Layer 13 of a small transformer language model trained on English Wikipedia (16 layers, counted from 0, width 64).
A neuron's activation on a vector x is SiLU(gate . x) times (in . x), where the dot is the dot product.

Input weights of the MLP neurons that the questions are about. A number n stands for n times 0.015.
n3 gate: 4 -60 -2 -19 -50 -21 -41 -12 16 11 13 -16 -8 10 -20 -65 -10 -17 47 -14 47 -37 14 -10 40 14 -15 -20 -35 8 -15 24 -3 1 -13 -2 12 -2 46 -2 -7 -62 19 -7 55 15 22 21 -11 -40 -42 -5 11 -2 -23 -34 40 -71 -7 1 10 28 23 15
n5 gate: 36 -30 2 -46 34 -41 18 -1 -7 -11 62 -28 -25 35 8 5 17 28 44 -4 -17 -16 28 -36 -66 36 3 -15 -12 20 26 41 -32 21 16 1 19 9 -4 -14 -18 4 0 -6 51 37 -40 -6 -22 21 25 -9 -15 5 -60 16 -10 -20 1 -2 9 26 20 -4
n8 gate: -3 24 -24 6 -27 3 2 1 31 26 47 -36 10 -4 -8 -6 32 24 -1 18 -13 -21 5 -15 12 -4 -3 17 -8 4 20 13 3 -9 39 -23 -26 -27 40 0 11 -37 -28 79 26 -13 8 -6 23 24 44 -34 -20 -22 -36 4 -29 -19 32 -41 50 -2 17 13
n26 gate: -24 22 24 -4 -14 72 -1 -31 14 -2 -26 -32 -10 35 5 -9 -20 11 10 43 -24 -40 -11 7 32 -12 -40 5 6 -2 -2 -25 4 22 43 20 7 6 -4 7 -59 -17 -24 15 -7 -20 25 -15 -25 10 33 -33 -1 -7 -4 22 -39 49 -36 -36 -20 24 -31 -2
n38 gate: 3 13 -13 19 26 34 -22 51 13 27 5 42 33 10 49 2 20 -11 -14 1 48 4 48 7 -30 -45 0 -28 -18 19 33 0 14 0 -14 -26 14 -20 -6 28 -12 -11 42 26 25 -13 29 21 -2 9 -8 7 -9 32 37 -49 26 10 -17 -7 -4 -42 -30 15
n45 gate: 30 14 -8 -41 -44 13 -8 15 44 39 0 -22 -3 0 13 -47 14 -59 20 -1 -20 -3 -26 15 -7 -53 -9 27 -6 27 -19 -1 12 -64 0 -9 45 -47 -9 -25 -5 -21 2 32 -69 45 37 -15 29 -1 -42 5 -10 3 -14 -23 27 -37 -13 -2 -11 -8 -45 -10
n54 gate: 23 6 -13 26 -15 -6 19 7 -25 -22 -62 -12 30 -2 45 -14 41 -6 -13 -1 -13 32 -50 -10 -61 -56 -22 15 -21 -12 22 -34 -39 20 1 1 28 -37 26 9 12 50 10 -12 -36 43 15 -15 -14 41 -30 48 -18 20 -7 -28 -33 -14 11 2 35 -59 -8 -26
n62 gate: 2 1 -12 -15 -13 -28 4 -21 -34 32 -45 -36 15 52 22 -16 -34 -10 33 -9 -9 6 -29 16 24 43 12 -32 -13 -6 35 23 8 35 -33 35 2 36 -3 18 28 10 -19 25 -46 21 -23 -18 -15 54 12 -51 4 20 -32 47 -24 9 16 14 -30 -44 -29 36
n64 gate: -13 -35 -36 19 26 22 14 -25 -12 -47 58 28 21 19 29 16 -28 -17 11 14 0 13 -45 -26 40 -8 0 22 29 -38 41 7 2 2 -7 -6 -16 -3 -33 -34 -11 7 26 -16 -29 38 -28 -31 19 23 2 -3 -13 38 -11 32 16 44 3 13 34 -25 -10 9
n66 gate: -26 -9 -23 31 -13 -19 8 2 15 17 -56 -18 24 57 31 35 8 -21 -33 36 14 8 -16 51 -14 3 -27 50 50 18 -34 24 4 -30 42 -2 18 -2 -19 14 32 9 -18 19 8 4 -41 -4 28 -2 62 20 -33 -5 -60 14 -30 -18 14 14 17 -26 -8 -8
n77 gate: 30 9 52 8 -1 34 31 6 -17 25 -2 -19 0 23 39 -2 24 10 27 -1 -29 34 4 0 -19 2 -3 -4 43 33 -36 -10 8 -32 27 -35 9 42 -35 39 -18 5 -28 10 4 -8 -4 43 5 23 13 -43 35 5 -2 28 -4 -28 -4 -3 67 -30 37 -41
n89 gate: -4 -4 -37 -25 -38 51 -34 -52 -11 19 -2 62 -15 -29 -22 -32 3 6 -25 8 -13 44 -13 1 9 28 -3 0 -14 -18 18 -23 -32 -16 41 -1 11 26 -41 45 -8 13 37 8 -21 37 52 8 21 0 34 -5 27 2 6 -22 18 -17 -9 -14 25 -18 18 -30
n97 gate: -1 11 -29 -24 -13 22 13 -46 -20 10 32 29 77 -5 71 7 12 -12 6 38 -33 -5 -45 8 33 -29 -50 -11 -1 4 2 22 28 -42 28 -37 63 10 -21 -2 -6 -39 12 -32 -6 35 27 27 -11 -46 -24 9 -18 27 -16 -10 -16 -17 -17 -31 -6 -10 -47 26
n98 gate: 16 9 46 -24 -24 -26 -7 -9 13 17 45 11 -81 34 12 -7 -19 8 17 23 2 -35 -3 5 -13 -2 -29 -20 -3 -11 8 -14 15 -7 21 3 -43 -4 5 27 -41 3 -12 21 -5 17 -4 3 -57 23 44 25 -18 31 9 -15 28 -3 -47 49 -35 -58 12 25
n104 gate: -30 1 6 -15 -8 -41 -30 16 -9 1 8 4 1 16 62 -15 2 2 12 -25 -18 28 -51 47 -3 -27 4 53 29 -3 -33 22 -12 -24 2 -55 -17 12 -8 -19 21 48 26 70 50 -11 -70 -27 -4 9 12 36 81 -4 -7 -23 -22 11 -8 -51 -24 -32 -21 -25
n124 gate: 31 -8 -12 8 -26 -12 -18 30 -19 41 -8 33 22 -40 -22 -56 -27 24 -46 9 32 1 -33 12 -2 14 25 7 -66 -48 -8 -19 2 -41 -36 -22 37 -7 7 27 42 13 24 -9 -29 -16 -31 50 25 -36 21 11 -2 9 13 18 12 29 -33 7 38 27 34 26
n128 gate: -11 26 -30 -17 21 26 41 -33 23 46 -32 -23 9 5 19 -11 15 41 -27 -15 56 23 -29 -9 -42 -28 46 -8 -17 18 44 20 15 -20 -16 -6 -12 -24 -33 37 14 -21 39 -6 -1 12 37 15 5 -15 -36 -5 -21 -12 18 -47 5 -17 32 13 0 21 62 -13
n130 gate: -15 -35 26 6 7 -31 36 20 36 -3 31 55 -14 -26 32 67 19 -19 26 -16 26 40 -19 31 29 -25 -8 14 -18 -7 10 -28 28 1 -13 -7 12 -22 37 12 -42 46 3 6 24 57 -22 22 11 41 -18 -21 -3 -16 35 -57 12 -10 5 -12 11 -3 -42 2
n136 gate: -23 -15 20 10 -17 -7 -51 -11 -5 2 34 -6 7 -17 41 60 17 9 -3 -5 -42 20 -20 13 -28 33 34 -6 -12 6 22 5 -14 44 -25 13 13 -8 -39 -46 2 10 -30 51 51 -39 26 7 -50 -19 10 10 3 56 22 -4 -3 -28 -20 1 17 11 -52 -38
n146 gate: 15 8 -16 21 -13 59 15 25 29 60 13 25 -23 15 2 14 -39 -15 0 -70 -3 38 -1 13 11 -33 -18 -60 -17 -33 -35 -8 21 7 -27 -13 0 -21 -57 33 15 -8 1 2 -23 36 13 -72 -15 -18 -10 -28 18 8 -15 24 -8 -10 -20 -18 -5 -6 2 12
n161 gate: -36 -19 30 16 16 -2 35 -22 -13 -13 2 19 -30 -27 -16 -29 17 -32 61 13 12 -20 -66 -11 -7 17 20 14 -25 -15 -8 -10 -32 -8 3 -27 -38 11 -23 38 8 -10 -39 -14 16 -33 -36 4 0 -12 30 13 3 9 -55 -27 -2 43 16 -21 37 8 14 43
n173 gate: 16 -40 63 13 11 -9 23 36 -34 -11 2 -20 -16 14 41 42 32 38 19 -33 39 46 -1 4 -23 16 -30 6 34 -40 1 -20 -35 19 0 -5 22 40 -10 -36 10 -9 -21 8 13 4 -35 -27 -18 32 54 -19 -1 -15 -11 37 -3 2 -13 -24 -5 4 28 -19
n179 gate: 18 15 -8 53 -51 -68 41 -21 30 -1 39 -13 -18 -10 11 -23 2 -3 2 -6 12 -23 -14 7 10 -9 -12 -4 -29 32 7 -20 -35 -4 -20 -30 14 6 -47 -37 18 -20 32 -1 -15 26 -33 -21 3 26 27 -18 -20 -14 9 -18 -31 -26 41 14 54 26 -36 44
n3 in: -11 9 21 3 -8 51 14 -2 31 46 -30 17 17 51 -16 -3 8 26 11 9 9 -33 6 15 0 19 16 -11 -41 13 -11 34 -1 -28 -52 -31 -41 24 -29 -16 -25 11 26 -16 -2 -26 1 -16 -60 -27 -31 -1 -22 -15 -34 6 -38 48 -25 -13 -10 -21 8 -44
n5 in: -36 -34 -2 -7 -41 34 9 -35 61 -38 0 21 11 11 35 -8 -8 24 -6 19 -19 -19 22 -25 2 -9 19 12 -25 -9 -20 2 8 -22 -8 2 6 -3 27 -14 -2 -6 -75 56 -8 -45 26 -30 -27 43 -21 -3 -28 -28 -4 -4 -58 36 -24 -44 -4 -8 -5 -27
n8 in: 15 5 -10 -20 -29 16 44 20 17 17 -1 -14 -3 -14 -4 -56 7 13 8 -5 28 17 -27 -10 -23 18 -57 22 26 15 -8 -10 -35 21 32 -13 13 -5 -52 15 -46 -16 -3 14 8 20 -35 -8 7 -32 2 28 -3 29 48 -16 -1 25 4 -16 29 12 -21 -40
n26 in: 38 -37 -43 4 -7 -29 -6 0 8 29 44 39 -12 17 30 -22 -31 10 19 -43 -26 22 61 -2 -34 23 7 -28 13 8 5 37 31 52 -4 -19 -3 -7 -44 5 -20 0 38 -48 -21 -42 22 -25 -21 38 -3 19 12 -14 14 14 23 21 -19 32 -3 -23 31 -14
n38 in: -39 -9 10 26 0 -57 -11 -21 7 5 -14 5 18 -10 31 24 -32 14 -48 16 -15 -12 5 15 -26 -39 -17 2 -8 -5 -3 -29 5 -30 -12 -48 -30 -4 19 33 -7 2 -32 46 -9 1 2 6 20 -51 1 15 31 -6 47 -9 17 0 21 67 31 -15 2 -38
n45 in: 6 -26 28 -8 13 -13 3 -22 -15 11 -39 52 -11 -31 -5 30 27 -16 11 -30 4 -8 -47 18 -24 -21 -30 -19 19 44 -4 37 -26 8 2 -28 20 46 33 -22 -4 -63 -26 -16 -24 32 36 10 -46 -11 -27 64 -17 -44 -22 -22 -11 4 -28 37 -43 -4 -11 24
n54 in: 20 -38 -28 -10 8 -63 51 -24 23 -6 -4 -27 -25 41 -12 4 -32 4 1 16 7 13 13 26 -33 27 0 -71 -11 31 26 38 -7 38 -9 0 12 -83 -41 2 2 -40 -22 31 27 -18 -7 16 -5 -34 26 39 -25 7 27 -6 15 -15 21 -7 8 43 18 -24
n62 in: -3 -40 -41 -13 -27 -9 -19 -24 -2 -13 -19 -33 9 36 -30 0 -8 53 17 -15 14 -4 -41 63 -25 36 17 -17 -8 26 -7 9 28 -17 -17 30 -8 -6 42 -12 -43 19 -32 -36 -35 -15 13 -30 0 -27 -42 -14 -28 12 -10 -10 24 25 -17 -3 49 60 21 25
n64 in: 13 13 19 -36 18 24 -41 21 12 -13 18 10 1 7 -52 -13 23 10 -6 -24 -18 11 -60 -1 -16 -10 37 11 -8 4 37 -45 36 -28 23 -42 -26 10 4 -32 3 15 32 -55 -65 26 23 28 -8 2 9 -36 1 3 15 -11 -51 44 27 29 -27 -8 -13 -27
n66 in: -1 60 -3 -20 -21 -23 10 25 -31 -12 -3 -10 -9 -9 21 55 10 -25 3 4 -35 21 -20 3 20 -9 -15 -2 56 32 -5 76 -9 -10 70 33 6 -62 -16 -20 -23 30 31 -25 4 -6 -5 -8 13 10 10 31 -20 21 20 24 -62 -11 -27 0 68 32 0 31
n77 in: -23 -19 24 24 -40 20 -18 27 -13 14 -29 0 25 0 -14 -9 47 3 1 15 -41 -7 48 21 -1 27 -6 27 20 32 -10 -18 -21 32 -6 28 55 -42 -63 -19 -17 -4 -1 -55 -5 38 7 15 47 -9 24 -11 30 -6 -35 32 26 -6 2 -9 -23 -51 5 -1
n89 in: 9 10 37 25 46 -32 48 -27 9 -37 30 -12 -4 11 -23 -7 -36 -31 -8 25 -31 -43 7 -30 -66 32 -14 -40 38 -12 11 34 44 0 3 -33 3 26 -13 -38 29 10 9 22 11 -20 -12 26 13 6 -5 12 22 45 20 -20 3 2 -16 -35 1 -7 17 28
n97 in: 25 26 -18 34 24 9 53 -11 -8 -27 3 34 7 -21 -8 10 49 20 -23 66 -9 13 -20 -2 -21 10 -32 -11 -8 -26 -13 10 17 4 -9 47 -40 54 -6 5 -20 0 23 -1 -53 -48 -54 -3 -54 -13 4 -2 -5 -21 -9 -43 -30 -34 39 -55 0 -31 -43 17
n98 in: 29 40 5 5 -29 22 -21 3 3 -8 36 0 -26 -7 -14 -36 -47 23 28 28 21 40 18 0 4 -22 -9 25 -8 6 -5 -21 -25 -37 -30 -22 80 -42 -25 23 -7 7 -14 -15 34 27 18 -25 -1 14 15 -48 -18 28 -22 22 15 29 -71 -38 5 1 25 -38
n104 in: -33 -35 -11 -24 5 -5 -3 22 34 26 8 -26 69 1 -28 -24 63 -19 66 -9 -82 2 13 -2 28 13 -11 -45 32 6 8 8 16 19 -13 -6 -13 6 25 -14 -31 -37 38 26 12 24 3 27 -41 4 -8 11 -6 52 -27 -68 63 19 30 -26 -59 -19 51 12
n124 in: -23 28 -5 2 -46 47 13 -28 -55 49 -15 -43 31 8 23 -18 7 19 -73 35 6 30 25 5 3 -17 16 -43 15 -17 0 11 -23 -8 0 -40 11 -6 15 17 -39 -22 -6 35 -8 1 -3 20 -19 20 -15 -9 -47 -46 -21 17 26 3 -7 27 -8 -22 9 0
n128 in: 23 14 23 5 35 -19 -23 -23 18 -24 29 -9 -30 62 -21 3 -14 -28 0 17 -1 -19 1 -17 30 6 -10 -17 20 -34 -11 -13 -32 2 -10 -35 -15 -40 4 -8 -40 -5 3 -12 11 -33 24 -15 1 26 22 -21 5 -11 61 -9 20 18 -35 17 41 -7 27 -55
n130 in: 34 17 27 -39 9 -26 -8 -27 11 91 10 -1 -86 -31 -16 4 -4 4 10 14 -12 -3 -57 -9 -24 0 13 -23 -34 27 -22 50 -17 3 -40 18 0 22 -28 15 -10 26 -17 15 -11 29 -20 3 -14 28 26 -13 -74 6 23 0 -6 -21 -2 -31 -17 -40 -9 9
n136 in: 42 -15 -29 55 -24 1 -18 -4 -8 10 6 -10 -42 25 7 -16 13 -9 56 -40 -24 -21 -9 -47 -17 24 -5 34 16 64 -13 -23 -29 25 -20 31 -25 63 -37 -33 18 30 15 -16 21 -17 -12 53 9 20 -1 40 -36 -10 10 21 47 2 -30 -4 -12 -21 8 -25
n146 in: 22 43 21 -40 -29 10 18 24 23 -2 7 22 0 26 -7 -11 39 20 -42 6 0 22 4 11 23 -19 -11 11 5 3 -60 -14 -56 -5 -1 0 -13 -26 22 -22 19 75 39 23 14 11 -23 -37 19 -4 33 5 -42 -44 -39 13 0 -59 26 -24 6 5 -12 8
n161 in: 33 9 -8 -23 7 10 -5 11 -59 -13 17 35 -17 -9 -35 -27 -26 19 73 -3 -11 54 -40 40 -38 58 -10 -11 29 -4 38 37 -19 -36 -16 -3 -15 8 -46 0 22 -5 -2 -8 42 -30 15 29 -29 3 -54 -13 -43 -30 -38 -21 22 17 18 -38 40 2 48 15
n173 in: -26 58 -5 -44 3 -19 39 0 -37 68 62 18 10 1 3 17 -9 32 -68 -12 -11 -6 1 58 -31 26 59 32 13 43 25 -15 -24 -9 -16 13 28 20 -1 -46 0 -12 -22 -21 30 41 -35 -3 -7 -24 25 38 25 -9 38 25 4 -4 -20 32 53 14 14 35
n179 in: -1 23 -44 -29 3 -20 -38 61 0 41 -12 7 -28 -22 -1 6 22 19 -35 -8 -6 39 -11 -8 18 25 22 39 5 12 -21 -11 0 2 -4 -10 23 17 -22 -53 -56 -1 35 43 -1 1 5 6 -31 17 14 8 9 -6 -4 3 33 -43 9 -27 49 -26 -8 35

Each question shows a token from some text and the vector x that enters the MLP there. A number n stands for n times 0.025.

" ": -1 1 19 -20 3 20 8 -1 -14 -21 7 8 28 -49 -65 13 -47 3 12 19 33 13 20 -1 11 -21 -4 -32 12 -6 7 -14 13 -16 -4 15 6 12 24 0 -10 1 -13 9 -11 3 12 -16 9 6 -26 15 -18 -4 46 -1 1 13 13 1 -18 -10 32 -8
Which two neurons fire most, strongest first? n77, n136

" d": 29 20 12 -12 -19 3 10 21 11 -11 -19 -24 2 -46 -13 22 -37 -20 -4 -20 6 1 -14 -56 4 -2 1 4 17 30 -6 -11 -5 14 25 25 2 0 -1 -5 5 0 -22 -2 35 20 6 -18 5 5 11 -9 -21 -22 13 0 5 22 -1 -9 10 30 -8 6
The most active neuron and its activation: n8, at about 1.4

"7": 3 13 11 -30 -33 -29 13 36 3 -8 35 -25 -1 -31 -25 -1 -8 7 -15 16 -10 25 49 -10 -19 2 -20 -32 14 15 13 22 24 -9 2 0 8 29 -24 5 10 -1 -26 -12 -15 -4 29 14 -1 1 24 -22 6 -11 -13 17 -14 22 -17 15 9 -10 34 -26
Which two neurons fire most, strongest first? n77, n98

"or": -10 -10 6 -22 -17 -35 16 1 -5 1 -16 -64 -23 -42 -32 22 -14 -7 2 0 -46 7 -10 -22 -16 -3 8 2 13 13 10 -11 17 -14 -8 6 -33 15 -17 10 4 8 -8 -5 8 8 14 2 24 19 -25 -4 5 6 4 12 33 7 20 24 -15 22 -11 -1
The three highest activations, in order: n62, n3, n146

"20": 19 12 23 -30 3 -8 0 11 -38 -2 3 6 14 -45 -16 -23 -17 -12 -1 2 24 11 65 -11 -4 4 -15 -32 26 -12 -33 3 0 -24 -10 12 -3 24 -1 -1 19 -4 -12 -13 11 -3 -20 11 -1 -8 -35 -4 7 -22 28 -3 -28 -4 7 14 -22 -4 29 -10
The most active neuron and its activation: n124, at about 1.2

"202": 5 24 9 17 12 -23 -6 3 -45 -9 29 5 38 -20 -10 17 -9 -5 1 -22 14 13 47 -12 -9 -7 3 -34 37 23 -51 7 17 10 21 20 1 31 -25 -8 7 -7 0 7 27 -15 -11 1 -30 5 -14 0 -17 26 0 1 -48 13 5 -3 -16 -10 16 -6
The most active neuron and its activation: n136, at about 1.2

" New": 8 6 2 2 10 -27 8 29 17 -23 -5 -17 39 -16 -18 39 -7 -34 -19 -32 5 1 23 22 27 -20 14 -25 -7 13 -8 -1 38 -17 22 -7 -16 42 -10 -32 -22 -1 2 -14 13 -1 -44 -20 -11 15 -23 13 9 -33 -25 11 7 17 14 -12 -5 -21 20 10
Which neuron lights up most? n104

"ounc": 33 35 24 30 24 -5 -5 23 8 -11 -17 14 9 9 -42 18 -1 -13 -35 30 -15 -7 14 -10 39 -17 -4 -20 10 -9 -9 9 24 -30 -14 24 -59 -4 8 34 -6 19 -15 -8 17 4 24 -23 0 -43 -10 24 -25 23 -1 19 -28 23 8 -13 -6 -1 8 0
The most active neuron and its activation: n146, at about 2

" are": 9 27 -3 0 7 -25 -12 -10 7 16 -2 31 -2 1 -11 0 -45 5 11 38 10 15 58 -36 5 -15 4 -6 17 24 4 -6 43 -17 19 45 0 33 -2 20 -19 -4 -18 0 20 26 -10 7 -24 30 8 -35 -5 -29 -4 8 17 -9 27 -2 3 -6 -3 -3
Which neuron lights up most? n98

"16": 24 -1 9 -26 17 -19 -2 6 -27 5 -1 6 22 -36 -3 -35 -11 -9 -4 -7 43 2 56 -10 8 5 -2 -14 28 15 -27 5 -11 -18 -30 10 -2 22 -4 -8 16 0 -6 -19 27 -4 -24 -2 -11 0 -41 -13 -1 -24 19 -1 -38 -2 4 11 -20 -11 32 -14
Which two neurons fire most, strongest first? n3, n173

"s": -2 18 28 -23 -14 -43 9 30 0 -2 2 26 38 -35 -13 10 -5 7 1 31 0 -5 0 -29 14 -8 -2 4 5 1 20 17 24 -14 29 -4 -11 14 -46 -8 -7 20 0 -6 12 -14 30 -10 -15 -5 -7 10 6 -30 -11 0 -7 8 -6 4 -7 -23 17 5
The three highest activations, in order: n97, n62, n54

" serv": 5 16 17 10 -18 -4 -7 19 -5 -9 -7 -22 19 -24 -38 19 -48 -2 -4 43 20 3 35 -24 -30 -2 -3 -14 21 24 3 29 -6 2 2 8 1 0 -7 -13 19 25 -23 -46 38 11 12 -27 22 -2 -3 18 -9 7 -26 20 9 40 5 -17 -8 -5 -32 -20
Which neuron lights up most? n66

"0": 7 21 18 -26 -19 -31 10 47 6 -6 41 -18 2 -38 -27 3 -4 12 -19 15 -2 20 47 -8 -21 3 -22 -25 8 15 13 26 28 -7 -9 0 13 26 -12 -2 11 -6 -19 -12 -9 -8 20 15 3 -1 25 -30 0 -12 6 3 -6 22 -13 12 6 -5 32 -25
The three highest activations, in order: n173, n77, n98

"ult": 4 10 -3 -1 -20 -49 3 -6 0 -13 7 -27 14 -48 -24 7 -16 4 -16 17 -12 -6 22 -1 -29 -9 3 -6 8 22 -4 -12 19 -21 8 -5 5 2 -1 -3 -1 -22 -15 -15 3 -15 6 -21 3 25 -32 1 6 -13 5 18 5 13 -15 -22 -16 5 -7 9
Which neuron lights up most? n146

"n": -4 30 12 -7 -28 -25 -7 20 13 -1 1 -2 10 -45 -9 21 -6 5 5 36 -24 -1 -8 -26 26 15 18 9 16 20 5 -17 56 -24 -8 0 0 -1 2 1 -14 12 11 -13 29 18 -10 5 -8 25 -5 -4 21 10 21 4 -8 7 1 10 1 27 60 -3
Which neuron lights up most? n45

"ement": 1 -9 -20 -29 -1 -44 22 24 -8 -20 -2 -15 4 -11 -15 -13 -30 16 -2 32 7 4 57 -6 7 -41 3 -15 -4 14 24 -1 19 -23 5 14 3 14 9 -2 20 0 -1 -11 -23 -7 3 -45 -21 6 15 -36 -16 -3 -3 17 1 20 -3 -4 -10 -4 16 -1
The three highest activations, in order: n5, n62, n98

"ed": -21 15 2 -6 -9 -36 -4 19 -2 3 -24 -39 12 -9 -10 23 -46 1 -14 0 12 28 52 -4 -19 -24 -17 -17 29 30 2 8 27 -25 35 -12 1 44 2 2 -8 0 -21 4 1 -5 15 -18 17 5 9 -10 -9 -28 -22 16 2 -5 13 3 -22 -10 17 -15
Which neuron lights up most? n66

"vent": 12 -6 5 -11 6 -21 -23 21 -6 -17 -12 -10 41 -44 -14 2 -30 -6 -22 6 5 12 20 3 21 -20 35 -28 2 6 21 21 8 -17 15 3 -40 11 6 -2 11 -22 -10 -14 3 24 1 -13 -8 4 -6 -21 -44 -46 6 25 8 10 -2 -4 -40 -3 -17 11
Which neuron lights up most? n136

"al": 14 27 -22 6 2 -15 -24 -1 -3 -33 15 -31 1 -33 -21 9 -5 11 -13 34 -43 -19 -16 -11 24 -7 7 -14 16 -4 -2 -14 27 10 18 -15 -8 20 -56 -5 -4 -5 -16 6 16 -12 4 -45 17 -9 -23 34 16 6 7 -9 45 6 9 2 8 7 31 -2
Which neuron lights up most? n89

" B": 7 -12 -2 6 3 8 15 22 -1 7 -13 1 -13 -59 3 6 -13 -32 -20 -8 -24 -7 1 -38 5 8 -13 16 -10 2 -8 -5 8 -9 17 -14 -19 46 -24 5 -5 -10 -38 11 39 -3 10 5 5 -8 -22 7 -17 -1 -2 3 9 19 6 17 -1 26 -6 2
The most active neuron and its activation: n161, at about 1.3

"ass": 16 -13 16 -4 -11 -41 17 16 -25 -11 -3 -12 5 -38 -30 21 -7 -16 -7 15 -39 -21 -5 -19 9 -14 23 10 -3 15 10 -8 41 -37 -14 16 -15 10 -31 2 14 5 -30 0 -6 -7 9 -17 -16 1 -22 20 0 -3 11 12 10 15 6 -11 16 -6 -1 -4
Which two neurons fire most, strongest first? n161, n146

" |": 10 12 -27 -18 -11 2 -11 -19 -7 -13 8 16 -4 -50 -39 34 -16 -3 -19 21 9 8 32 3 1 7 0 11 26 16 -5 3 21 2 34 -26 -6 11 -26 18 -22 -4 -7 -2 -2 13 8 -28 -11 29 -23 2 13 -47 14 26 -4 3 17 3 10 -8 36 -26
Which neuron lights up most? n104

"201": 7 20 24 20 16 -20 -3 -2 -38 -12 32 20 38 -1 -23 34 -18 -4 8 -16 10 4 29 -22 12 -8 -1 -34 22 18 -43 12 9 6 5 1 -3 -8 -20 -12 -8 4 -3 2 31 9 -10 12 -13 35 8 -15 0 30 13 -6 -67 35 17 -3 -5 -23 19 -15
Which neuron lights up most? n64

"om": -4 20 13 -9 8 -30 5 35 19 -17 12 18 12 -10 -45 32 -16 -18 -23 9 -11 15 -38 -12 41 -17 -18 -43 3 -4 3 11 2 -14 7 5 -37 7 -37 -7 11 6 6 -19 12 -20 -3 -27 13 17 24 26 20 -35 -3 -42 24 -7 -5 -7 1 -7 2 -7
The three highest activations, in order: n146, n104, n161

"A": 5 -1 3 -33 20 -29 0 -10 20 0 -19 27 -1 -21 -18 -5 -5 -36 -28 4 27 -6 40 -30 -10 -29 14 -22 -2 9 -25 -31 9 -4 11 1 -1 30 3 -25 -42 -12 8 -24 5 12 4 -10 27 0 -7 28 -2 -22 -5 -10 -8 12 29 -22 -16 -1 1 -33
Which neuron lights up most? n45

" family": 23 31 -13 -17 -8 -29 -3 3 9 17 -16 -12 21 -16 5 -8 -40 5 9 15 7 -2 36 -19 -10 -4 22 -32 -9 24 -12 -28 64 -40 11 28 -12 0 11 -30 12 -13 -4 -30 -11 -1 -2 -29 42 0 -10 -15 -13 -24 -10 5 -24 -4 12 16 0 -2 8 -8
Which neuron lights up most? n62

"U": -9 13 2 -19 4 9 15 7 21 -2 -3 -4 31 -26 -4 -3 -21 -28 -21 20 13 -19 26 -24 12 -19 -2 -28 -7 10 -16 -10 4 20 11 13 -18 24 -28 -52 -41 18 -28 -43 13 -5 -2 -8 -8 -2 -40 2 9 -9 -2 -13 -12 -1 30 -23 -29 25 14 -10
Which neuron lights up most? n97

"o": -10 1 2 -3 -18 -33 10 5 -25 5 8 -35 3 -51 -20 -19 -18 -19 19 12 -19 3 12 -18 9 3 18 -11 14 4 -9 -22 17 -10 -8 16 -9 -10 9 9 -3 -15 -6 -1 24 -19 32 -31 8 16 -44 5 14 -24 3 1 14 29 18 9 -12 -4 -16 -13
Which neuron lights up most? n146

"ines": -14 7 15 -24 -5 -46 19 15 -12 -5 3 -23 16 -28 -23 -22 -24 9 14 18 -18 6 36 -19 -4 -19 30 2 6 36 17 -10 8 -27 10 12 -12 6 -19 1 16 -5 -14 -15 -18 -5 25 0 -22 -5 4 -18 -10 -28 -9 11 -2 15 28 -12 3 -4 4 3
Which neuron lights up most? n161

"2": -2 -12 36 -43 -2 -3 -7 4 -21 7 -12 0 15 -50 -17 -25 -17 -3 -4 0 28 13 41 -12 5 0 -12 -31 35 -9 4 9 11 -20 -6 4 -28 14 15 2 16 -2 -16 -23 10 -11 -21 -14 6 -5 -29 -8 9 -34 28 10 -9 -22 -1 5 -26 -3 31 4
Which neuron lights up most? n124

" May": 10 20 -2 -8 -4 -29 3 41 -20 -24 27 -11 18 -33 -24 1 -8 -19 -22 43 1 17 55 2 8 3 4 6 -23 5 16 17 5 22 -11 6 -6 6 -2 -9 -3 -4 -40 -25 -1 -6 -11 -8 -1 21 -11 6 14 -9 -2 23 -13 4 8 39 5 -6 38 -29
The most active neuron and its activation: n130, at about 0.53

"g": 13 -7 -3 2 11 -20 22 10 15 -7 8 -3 26 -2 -38 13 -21 4 -26 26 -22 6 10 -15 12 -48 47 8 46 14 5 21 1 -12 -15 28 -31 -24 -21 -1 14 -9 2 4 26 13 -20 -31 -11 -28 4 8 -25 -11 2 40 -2 4 -9 -8 -33 35 30 -9
The most active neuron and its activation: n66, at about 1.6

"ing": -2 13 1 -32 -3 -47 12 -16 7 -5 -25 23 30 10 -31 -2 -28 11 -16 4 8 0 54 -3 2 -38 -7 1 25 32 -5 3 -4 -21 34 -4 -1 4 -3 -12 -2 11 -3 -7 -1 -25 16 -8 2 -18 -14 -34 -7 -11 -7 9 12 20 2 -13 -10 14 14 7
Which neuron lights up most? n130

" Paul": 0 22 0 -5 -22 -29 7 9 -5 2 -9 -48 -12 -45 -15 11 -37 -14 -25 22 -20 -20 7 -16 -7 8 -1 10 2 1 -16 -29 45 -19 -16 5 10 10 -8 -13 -15 21 5 -13 24 -8 13 -22 -13 40 -18 16 28 4 8 16 9 18 1 8 7 1 37 -20
Which neuron lights up most? n98

"C": -10 15 10 -42 27 -19 -4 9 -1 2 -19 17 35 -21 -22 7 -13 -38 -27 8 -13 0 8 -61 -7 6 19 8 -11 -19 -5 0 -12 13 15 -11 -18 -24 7 -2 -25 -18 -22 -11 28 26 2 -16 -15 36 1 12 -18 -16 -1 10 -10 27 2 -6 -10 8 2 -25
Which two neurons fire most, strongest first? n5, n62

"er": 8 17 16 13 -23 -13 -27 0 1 5 -25 -23 1 -21 -30 26 -8 5 16 29 -23 -9 -17 -40 -8 -8 -30 -19 11 2 33 -20 4 -15 28 14 -29 -2 24 -14 3 24 -11 -45 48 -21 -4 -10 24 24 -1 -16 -12 -15 28 -12 19 -13 3 20 -16 14 -17 8
The most active neuron and its activation: n173, at about 0.54

" Bro": 8 20 22 20 -14 -6 -6 11 -15 4 -16 -31 -26 -44 10 -2 -10 -14 -6 -4 -31 2 -10 -2 -8 -13 -7 -38 -5 0 -43 -11 -4 -16 -12 -1 -11 39 -23 6 -30 5 -22 -22 15 4 -35 -4 0 -9 -8 31 -16 0 -6 14 14 51 35 37 6 14 -2 -17
The three highest activations, in order: n124, n161, n5

"5": -4 -1 -7 -30 12 -29 18 9 4 -13 38 -40 -8 -42 -28 -11 3 12 -14 17 -6 11 49 7 0 -13 -5 -17 2 18 30 13 20 -15 6 -2 2 26 4 2 20 15 -20 -15 2 0 41 -9 -16 3 23 -21 7 -13 8 4 -13 20 -5 8 14 -21 28 -31
Which neuron lights up most? n5

"ord": 13 8 3 -17 -13 -42 -14 11 12 -14 -12 -11 16 -54 1 27 -2 -6 -17 12 -24 -12 31 8 -7 -11 12 -22 -9 -4 -19 5 23 -41 4 31 -10 1 -27 -8 12 -2 2 -3 8 0 -5 -9 -2 7 -14 -23 -16 -6 -6 3 -16 13 5 -6 -6 -8 11 2
The most active neuron and its activation: n128, at about 0.37